Layer 8 of a small transformer language model trained on English Wikipedia (23 layers, counted from 0, width 128).
A neuron's activation on a vector x is SiLU(gate . x) times (in . x), where the dot is the dot product.

Input weights of the MLP neurons that the questions are about. A number n stands for (n - 500) times 0.0017.
n14 gate: 305 453 694 524 490 237 548 514 719 457 243 257 524 374 586 106 529 246 843 337 215 302 155 604 390 406 390 490 288 660 239 490 566 302 585 655 752 600 221 616 349 624 127 671 578 653 309 570 765 466 343 399 485 394 328 400 825 424 678 676 414 192 552 514 381 481 476 584 471 341 576 454 379 539 347 529 336 343 581 258 437 263 574 405 613 477 405 586 633 646 538 458 415 280 444 418 377 500 360 548 784 466 519 553 142 376 543 596 204 505 372 434 523 637 700 211 439 684 613 614 532 375 790 481 638 528 409 529
n161 gate: 714 504 401 682 341 711 573 419 341 477 759 393 464 389 723 446 446 249 434 313 486 462 591 472 386 500 468 340 403 397 509 729 576 626 563 464 631 459 477 261 774 509 453 682 391 432 743 553 562 332 645 651 745 289 607 495 297 414 372 342 482 373 378 514 514 381 563 434 186 168 139 593 509 546 618 229 808 709 355 238 518 242 487 495 500 388 527 362 690 532 297 522 446 491 215 381 253 367 417 527 367 349 568 380 518 718 537 784 673 327 378 676 746 414 432 456 216 631 617 614 418 676 776 639 387 522 199 495
n171 gate: 656 654 544 758 881 682 626 536 244 270 673 359 168 445 469 518 451 478 380 491 428 430 405 593 657 505 328 415 240 540 491 572 535 318 620 363 482 563 375 359 684 325 726 353 276 316 625 320 456 661 387 645 559 685 320 357 541 272 618 486 509 380 518 289 311 351 345 393 409 467 308 640 359 464 136 391 659 460 616 338 459 263 377 411 615 346 671 527 589 344 585 213 381 442 513 500 376 486 650 608 387 532 393 554 592 285 360 337 608 482 589 616 518 500 594 504 398 500 424 151 772 331 263 254 199 298 464 334
n246 gate: 569 623 513 380 261 180 514 174 396 685 647 562 598 363 532 200 761 540 194 284 648 771 486 374 378 570 355 545 544 367 381 645 696 322 620 349 639 298 449 659 316 716 570 703 539 595 333 152 373 565 710 505 312 281 592 500 427 657 577 375 536 711 415 437 423 631 446 537 454 326 554 426 465 582 477 564 491 423 451 650 404 333 667 467 256 301 793 654 819 683 460 540 282 292 667 536 647 400 669 464 363 441 338 678 452 545 382 382 188 569 392 621 429 581 662 416 411 527 281 563 521 349 429 349 235 306 351 473
n251 gate: 595 686 566 832 752 592 589 443 602 305 765 504 670 338 735 399 443 483 464 647 496 721 442 505 469 330 464 540 68 557 435 536 487 614 539 426 324 474 495 442 518 345 359 482 496 611 363 647 509 645 680 665 451 668 414 293 774 425 424 500 730 689 522 327 717 424 539 840 397 408 531 681 704 724 385 777 487 487 518 517 786 582 336 760 422 400 624 598 553 684 417 535 600 744 664 665 290 349 711 340 621 460 350 397 414 429 562 398 322 813 262 711 548 504 354 638 469 548 338 668 706 389 591 325 286 569 411 465
n256 gate: 333 261 865 510 174 736 803 377 534 668 534 632 505 476 726 276 223 675 559 514 596 505 302 589 433 615 355 625 421 604 388 553 330 438 358 585 500 280 490 558 676 610 382 657 555 476 510 636 495 318 426 374 349 369 303 448 364 538 461 775 510 624 481 586 106 457 244 719 636 330 486 561 364 544 279 427 378 524 132 533 272 392 589 319 283 693 375 679 467 543 524 816 835 390 697 413 590 534 364 630 301 327 385 306 411 586 471 234 385 372 305 443 359 614 351 463 619 391 571 572 646 776 702 836 485 519 658 113
n293 gate: 590 667 441 472 477 254 361 450 925 287 486 654 659 561 222 771 675 441 481 545 459 332 449 615 399 620 797 546 175 423 716 412 382 500 673 523 436 532 453 481 302 509 557 595 253 639 590 635 401 231 737 295 505 588 581 394 266 367 523 316 546 638 541 689 745 574 578 495 200 673 349 348 762 696 380 318 378 219 592 419 542 324 622 723 350 595 311 602 321 674 523 327 595 107 279 607 523 574 608 542 393 444 403 421 356 256 453 421 597 367 413 239 554 550 408 581 541 514 665 514 609 389 514 715 571 721 177 574
n14 in: 126 505 495 480 524 296 959 119 365 529 388 297 552 788 587 64 534 438 822 378 572 375 713 520 284 204 524 587 319 733 354 670 424 510 467 491 476 399 426 558 697 433 614 416 597 457 460 556 406 318 341 345 358 515 444 567 701 543 495 406 437 385 533 346 312 394 714 555 280 515 553 472 462 558 423 422 462 130 471 462 393 523 575 566 524 562 500 762 385 347 476 652 685 654 453 466 138 573 559 515 466 674 519 510 364 457 340 287 341 564 385 586 770 500 668 655 104 934 347 404 523 777 528 202 689 778 466 442
n161 in: 564 781 419 348 524 349 154 533 562 433 622 632 571 961 438 633 471 547 337 842 447 430 587 262 567 331 466 543 648 613 808 428 571 642 651 401 371 195 284 456 363 361 712 38 472 534 510 397 519 471 486 490 495 455 126 495 446 529 563 314 376 495 452 591 390 524 386 540 714 340 557 449 509 490 745 674 481 337 185 425 490 495 407 575 283 448 510 273 433 429 628 297 873 553 458 689 150 307 417 202 481 543 366 568 350 123 707 524 769 603 548 452 641 467 452 519 571 543 794 385 577 470 265 505 742 776 567 443
n171 in: 490 301 692 704 481 591 811 629 670 476 480 215 295 441 272 553 563 614 829 561 500 229 422 375 776 480 72 384 393 538 561 719 643 893 648 281 881 543 406 480 540 321 609 510 389 641 590 457 590 376 266 695 362 653 476 279 559 490 720 322 379 519 620 374 689 174 572 264 343 384 553 730 277 520 611 588 647 360 495 391 373 273 250 322 209 576 684 661 620 596 572 291 548 461 704 823 510 617 299 379 515 451 370 397 434 486 359 398 616 480 288 380 381 572 563 576 706 711 654 471 321 530 429 471 415 491 161 683
n246 in: 374 466 275 561 179 247 783 642 386 688 550 476 539 650 356 441 480 364 459 374 352 495 212 336 643 418 331 346 653 690 568 644 719 515 602 797 264 569 185 635 460 683 576 561 543 569 449 403 770 667 739 420 159 662 394 230 962 372 375 100 475 544 417 386 455 614 480 167 600 711 363 130 490 485 535 490 417 535 308 399 620 452 404 583 490 621 396 37 313 343 245 510 651 515 611 665 324 580 680 455 939 495 475 345 640 480 385 550 480 535 525 377 364 809 525 341 544 524 426 278 448 355 529 711 490 577 495 702
n251 in: 395 470 276 564 460 395 598 548 536 745 509 435 557 374 366 748 416 465 349 552 363 255 764 325 607 606 500 460 860 417 448 442 610 522 399 553 558 518 802 675 427 638 395 477 577 344 340 691 366 527 414 473 360 491 166 248 586 699 451 755 522 602 368 429 264 545 522 385 450 403 624 651 509 608 616 581 517 367 558 322 522 487 283 500 583 421 131 558 442 548 756 369 290 402 200 509 381 594 599 522 549 312 580 675 361 651 424 424 799 555 562 504 491 954 447 561 434 447 835 411 656 681 500 586 954 526 389 465
n256 in: 418 441 575 180 812 386 717 430 525 586 817 515 212 515 802 600 390 609 516 421 530 766 545 573 394 416 303 601 364 525 510 191 584 470 450 386 730 690 350 403 515 450 774 108 548 253 438 456 544 716 466 241 658 574 362 695 275 345 535 752 334 635 575 701 324 510 679 432 643 741 71 573 372 602 500 617 386 570 510 461 378 716 593 120 361 510 470 120 640 490 271 609 485 304 411 530 440 986 648 697 475 530 375 480 264 445 505 303 505 371 410 495 559 605 470 441 660 640 545 324 428 300 771 913 287 569 455 179
n293 in: 287 660 911 434 609 495 306 476 624 386 585 636 510 425 406 776 490 807 653 519 268 536 261 480 653 618 719 396 495 612 389 445 207 867 256 427 342 392 561 835 434 510 597 881 599 540 612 389 481 181 711 430 656 328 389 623 344 559 675 277 540 505 687 559 361 594 583 521 158 670 790 433 728 901 460 360 519 371 416 684 815 152 360 474 841 748 515 435 387 819 549 286 403 272 582 620 617 505 415 490 580 391 490 355 408 520 430 390 500 566 554 520 602 446 460 597 490 534 888 717 655 479 408 369 265 544 500 609

Each question shows a token from some text and the vector x that enters the MLP there. A number n stands for (n - 500) times 0.0079.

"e": 651 574 548 597 490 608 624 528 526 476 415 537 749 511 725 491 372 655 389 540 482 276 455 499 386 420 651 448 427 529 455 579 588 491 490 547 420 516 409 499 581 483 479 539 577 444 389 581 577 476 626 485 488 334 362 416 340 423 427 412 527 445 562 439 540 628 515 549 656 683 627 565 594 495 320 633 463 545 530 569 256 567 614 208 596 441 520 461 402 316 508 394 359 417 440 529 747 379 382 589 518 326 342 550 578 469 646 575 544 735 517 177 601 511 461 606 405 448 475 413 440 524 441 382 535 512 564 812
The most active neuron and its activation: n171, at about 0.53

"our": 476 592 430 520 546 378 774 565 490 467 584 533 512 584 479 604 421 505 533 584 440 393 595 529 400 426 719 175 717 516 515 470 407 484 624 525 536 511 397 461 482 329 520 520 525 365 564 612 592 399 605 366 689 394 464 476 713 344 335 590 465 369 539 392 676 584 294 504 463 479 360 738 362 502 434 477 415 520 489 598 522 658 478 271 605 458 546 446 459 376 461 521 511 438 414 640 558 202 440 499 460 589 385 746 594 526 684 408 346 582 467 502 501 362 626 461 525 645 441 693 376 478 283 464 649 464 547 473
Which of these neurons fires most? n293

"ie": 523 638 387 550 522 561 596 510 456 780 503 515 685 514 623 586 512 622 421 440 482 641 614 419 513 364 649 455 614 502 404 405 409 474 647 631 677 490 624 384 542 565 368 662 697 588 352 502 528 499 439 460 555 457 556 329 426 429 518 598 581 431 626 353 558 464 530 614 696 583 546 647 466 297 507 521 520 532 614 521 369 610 473 240 660 401 518 477 486 422 359 503 382 617 441 497 574 378 459 449 679 276 553 557 518 445 753 308 409 671 448 580 373 536 609 643 428 662 479 549 518 455 388 471 769 473 307 634
Which of these neurons fires most? n251

" of": 574 482 694 653 446 446 510 580 543 660 554 744 504 457 680 564 496 673 378 441 564 430 636 425 454 475 506 539 541 525 507 598 391 544 557 322 482 441 654 425 384 509 398 470 549 405 483 572 541 501 662 648 470 531 334 665 645 371 465 525 513 280 727 544 325 572 459 521 657 776 427 468 300 509 422 424 415 569 586 544 363 551 423 393 591 394 511 444 363 557 360 433 601 573 366 574 625 289 407 657 572 543 366 415 609 462 466 611 486 496 637 447 585 401 411 593 544 537 471 529 390 310 652 487 574 538 758 474
The two highest activations, in order: n256, n171

" Is": 473 581 517 446 523 590 622 549 449 698 652 563 479 668 583 535 394 728 491 481 490 371 578 529 639 367 608 478 405 495 449 620 470 510 558 470 500 517 350 406 525 373 342 633 717 603 445 652 536 440 588 495 474 348 427 429 620 479 317 469 622 506 603 608 386 373 406 614 357 713 532 455 430 598 377 647 272 516 659 499 409 742 542 416 655 320 543 399 319 542 440 290 429 441 418 563 694 440 302 605 374 314 502 521 454 556 570 514 571 574 527 489 489 537 394 494 472 526 484 446 422 521 466 460 584 668 502 728
Which three neurons fire most, strongest first? n251, n293, n14

"us": 524 556 379 499 741 483 451 550 506 679 576 393 465 557 457 741 477 587 500 591 520 382 498 361 438 570 712 471 358 596 672 406 565 655 578 674 697 424 447 390 524 258 514 503 574 323 425 599 486 476 602 504 531 401 599 517 642 370 459 439 521 505 609 642 667 569 382 486 564 762 559 421 395 509 319 377 438 415 270 382 549 591 457 405 611 502 405 576 544 349 688 514 571 436 418 477 757 504 527 490 569 338 348 555 686 406 586 621 491 652 675 481 493 441 495 625 650 354 471 545 511 356 556 510 546 381 502 553
The two highest activations, in order: n293, n14

" |": 277 521 525 574 636 502 524 470 507 507 654 635 546 444 720 494 432 508 504 453 569 285 532 402 503 549 440 475 756 608 529 581 416 782 480 415 646 511 526 482 535 318 428 556 665 659 503 598 572 409 488 545 476 494 525 649 486 438 476 640 301 452 505 341 294 509 433 571 493 692 365 491 349 415 523 541 455 402 676 505 465 631 546 331 656 513 507 493 581 316 345 397 569 393 288 758 602 372 520 547 489 428 415 411 669 446 498 453 472 639 540 554 565 510 322 553 507 496 543 458 352 476 651 289 529 515 502 698
Which of these neurons fires most? n246

" I": 398 503 526 618 452 713 535 615 521 663 612 527 469 723 745 498 480 675 467 472 546 299 551 493 550 523 499 427 628 352 541 469 577 512 481 553 618 490 473 549 561 364 477 577 538 637 460 556 566 546 607 474 423 393 550 575 652 258 536 486 440 439 501 565 496 583 455 621 410 744 385 567 392 533 456 570 363 653 739 704 364 667 529 503 550 335 523 495 470 434 575 243 470 410 352 520 657 519 276 513 385 321 510 640 550 488 462 517 538 511 498 278 449 460 465 563 460 720 421 610 340 457 532 339 584 473 566 698
Which of these neurons fires most? n161

" W": 394 660 357 607 478 553 466 768 563 572 565 613 574 609 607 431 385 677 590 390 524 389 548 495 413 514 631 427 695 634 577 419 556 457 544 474 556 461 551 392 562 349 421 674 497 625 483 727 649 465 534 524 301 430 504 567 560 359 523 499 359 468 415 634 565 502 439 490 594 663 467 631 370 523 447 722 469 427 738 640 282 596 403 379 609 353 480 421 543 354 569 346 493 468 533 630 586 437 437 514 349 334 395 640 740 543 477 572 616 565 589 318 612 463 473 555 449 496 488 495 481 392 574 272 555 610 547 729
Which of these neurons fires most? n293

"ly": 522 456 517 710 614 498 534 468 418 701 655 627 602 676 658 700 431 516 274 424 605 527 467 418 648 327 444 257 691 609 640 645 458 496 505 509 655 469 502 323 640 496 432 489 579 506 371 706 636 514 544 508 485 350 547 423 641 696 420 628 342 547 661 511 648 464 604 586 557 663 520 315 445 431 572 485 517 675 405 625 372 571 655 492 709 433 530 443 685 348 489 538 708 512 407 478 558 457 565 598 534 536 376 411 618 489 549 463 558 691 499 522 618 523 484 621 583 477 400 482 357 421 571 417 694 444 530 522
Which of these neurons fires most? n161

"al": 418 608 494 544 467 481 683 646 402 515 578 603 277 671 694 706 517 663 523 451 562 476 436 406 500 524 606 249 750 499 619 449 528 684 674 403 565 443 585 414 438 402 468 634 524 389 508 541 706 569 555 494 540 405 618 389 644 572 318 610 186 428 529 570 522 742 617 591 249 621 472 626 382 499 561 411 373 457 521 367 553 311 534 427 657 366 396 458 560 495 463 516 566 466 461 550 595 352 387 394 641 591 339 545 468 377 598 576 551 611 397 351 449 350 396 512 439 610 467 445 571 555 605 474 410 445 719 550
Which of these neurons fires most? n161

" H": 413 517 417 624 423 590 516 547 506 612 726 522 597 675 774 467 614 517 546 493 493 394 574 571 388 537 636 560 605 612 421 394 581 489 533 483 529 514 568 438 409 339 488 663 613 711 312 718 432 444 644 530 432 579 383 534 518 477 536 462 450 369 482 684 493 569 446 627 596 712 416 568 318 572 436 664 434 597 639 637 248 605 564 417 582 348 459 418 493 391 597 311 474 449 434 578 652 389 359 441 414 416 492 584 682 448 505 585 596 497 536 244 600 542 377 509 435 522 560 567 377 432 574 347 657 610 475 624
Which of these neurons fires most? n246

"A": 338 478 393 619 467 435 500 462 472 696 536 497 660 669 535 691 587 522 332 460 530 454 618 422 610 322 566 324 585 635 683 320 348 504 489 401 601 422 495 622 432 382 412 728 500 436 451 578 559 499 496 551 513 547 451 500 491 396 449 491 381 338 521 450 614 592 433 629 418 710 501 583 460 555 690 443 472 452 628 505 484 645 488 565 481 444 543 525 390 439 635 433 574 646 299 499 773 345 480 400 344 404 490 484 517 401 591 538 451 567 627 425 407 415 358 724 572 725 389 557 457 506 500 340 387 224 559 540
Which of these neurons fires most? n246

" pr": 348 441 418 448 403 573 562 434 675 559 657 496 466 512 606 469 423 492 632 493 723 392 677 378 424 496 555 534 671 587 372 592 480 523 570 464 589 375 470 467 576 273 453 654 657 467 414 518 627 624 534 464 596 358 524 599 658 467 365 582 444 417 372 624 517 338 443 581 550 705 452 571 316 597 419 716 344 589 718 541 355 481 607 516 679 415 495 405 595 360 533 380 572 339 388 522 755 306 491 547 466 412 449 533 594 438 630 637 527 622 436 454 607 614 612 492 579 406 664 604 557 466 456 411 447 647 607 653
Which of these neurons fires most? n246

"b": 538 572 352 483 512 578 517 607 579 554 548 505 469 524 549 386 498 540 650 523 692 582 385 560 610 478 398 435 615 472 556 506 328 522 490 498 541 377 756 484 638 429 377 443 488 435 401 511 661 442 544 596 391 432 554 342 608 469 417 575 580 303 505 357 563 814 455 643 430 644 478 643 500 561 207 538 207 547 580 450 494 623 431 397 806 439 448 556 436 407 577 316 402 413 449 722 495 445 594 427 349 529 388 398 453 568 680 620 416 425 702 334 489 510 580 511 512 766 450 457 651 436 312 481 513 491 613 506
Which of these neurons fires most? n251

",": 534 541 501 644 503 553 519 361 439 663 753 620 619 665 814 580 483 411 424 458 561 439 494 398 532 518 418 398 620 528 499 594 508 700 587 376 588 456 493 411 525 310 441 509 556 477 492 570 665 437 476 535 474 343 503 642 514 550 478 503 368 471 632 549 355 449 529 512 582 677 474 563 446 434 332 494 385 541 531 511 447 620 533 404 644 475 550 467 477 443 476 314 654 419 397 795 671 378 405 524 611 498 408 513 711 498 621 510 427 554 577 514 373 415 178 511 477 354 585 351 428 509 676 363 498 476 509 645
The two highest activations, in order: n161, n256

"he": 452 579 508 618 414 474 560 365 293 557 506 426 597 740 603 482 270 496 646 451 606 544 589 484 646 649 500 437 658 757 511 572 535 487 428 458 464 512 598 409 310 477 414 682 458 479 328 516 572 455 601 474 591 362 361 507 404 389 439 485 530 588 436 218 711 647 420 528 423 624 522 553 339 446 508 454 321 433 393 780 344 641 581 392 517 456 392 542 520 532 527 355 315 303 383 449 733 461 409 596 517 444 524 520 570 439 493 557 552 532 651 433 427 472 430 643 318 497 445 556 408 494 300 519 765 590 398 581
Which three neurons fire most, strongest first? n161, n171, n256

" b": 428 449 457 437 451 621 497 579 603 732 606 668 454 591 627 547 533 443 496 488 662 428 542 484 379 519 587 442 738 408 547 611 341 464 449 576 582 397 612 356 610 359 512 554 561 500 381 649 542 475 524 452 395 541 558 581 573 584 398 542 401 364 421 571 523 534 532 460 505 691 459 523 221 676 234 648 348 552 611 638 281 625 456 429 657 380 450 466 473 318 525 326 348 363 506 642 553 401 495 507 406 458 558 508 575 542 535 588 440 516 663 230 638 531 422 591 436 625 433 518 489 363 396 289 482 643 482 673
Which of these neurons fires most? n171

" An": 480 575 493 486 459 525 570 499 439 566 594 581 598 772 598 367 518 645 656 347 361 397 620 494 502 321 517 524 647 537 509 557 378 557 584 533 563 538 456 443 635 200 447 634 572 456 410 573 583 428 473 434 474 439 421 637 489 356 220 476 388 538 503 469 540 466 420 615 465 683 476 616 359 474 433 525 321 670 681 645 450 722 552 353 519 373 526 390 443 372 497 483 343 435 367 479 801 424 325 348 430 361 432 549 652 614 567 518 523 600 555 391 548 467 456 544 449 398 408 519 455 431 629 340 695 561 695 639
Which of these neurons fires most? n161

" in": 531 574 484 464 516 599 501 691 509 592 632 672 520 480 631 406 563 603 380 582 531 345 585 402 644 519 497 595 739 445 636 729 498 722 669 456 505 404 641 384 500 454 378 467 624 366 532 681 372 510 530 474 515 511 296 738 545 505 250 482 393 417 586 540 575 493 448 473 494 641 462 488 187 363 433 513 392 507 663 461 342 542 518 359 594 477 599 530 322 563 504 398 520 490 271 678 659 422 446 475 510 448 384 533 489 499 461 472 403 570 616 327 472 567 488 574 510 566 694 546 574 470 529 506 517 673 671 731
Which of these neurons fires most? n14

"is": 487 465 562 601 642 503 506 427 555 637 446 409 662 456 424 531 770 643 515 544 544 423 648 464 580 631 625 485 398 579 742 588 510 384 553 575 477 512 675 315 269 419 529 650 462 477 479 571 529 501 575 401 626 565 541 431 483 342 454 484 361 395 635 730 521 673 500 617 427 631 446 471 155 441 420 582 301 443 512 447 602 458 423 434 573 537 304 534 489 368 760 556 654 436 390 660 699 506 465 536 525 448 550 336 637 479 685 578 410 625 464 336 469 266 407 559 513 599 658 649 444 436 490 376 548 544 545 482
The most active neuron and its activation: n293, at about 14

"ed": 538 427 446 691 542 589 444 691 492 621 468 605 512 515 475 518 584 574 542 534 425 411 624 552 383 501 488 462 668 565 621 532 482 745 570 390 548 316 581 504 324 377 400 483 711 388 412 568 722 513 500 573 541 545 383 395 536 444 564 476 574 526 606 689 544 550 334 577 438 603 435 551 381 588 468 507 445 401 526 626 369 642 584 438 669 412 295 299 557 405 382 614 515 510 558 614 670 388 534 321 507 504 503 656 830 601 647 451 225 770 605 350 550 518 537 499 472 547 453 445 593 484 529 466 684 506 869 606
Which three neurons fire most, strongest first? n256, n14, n171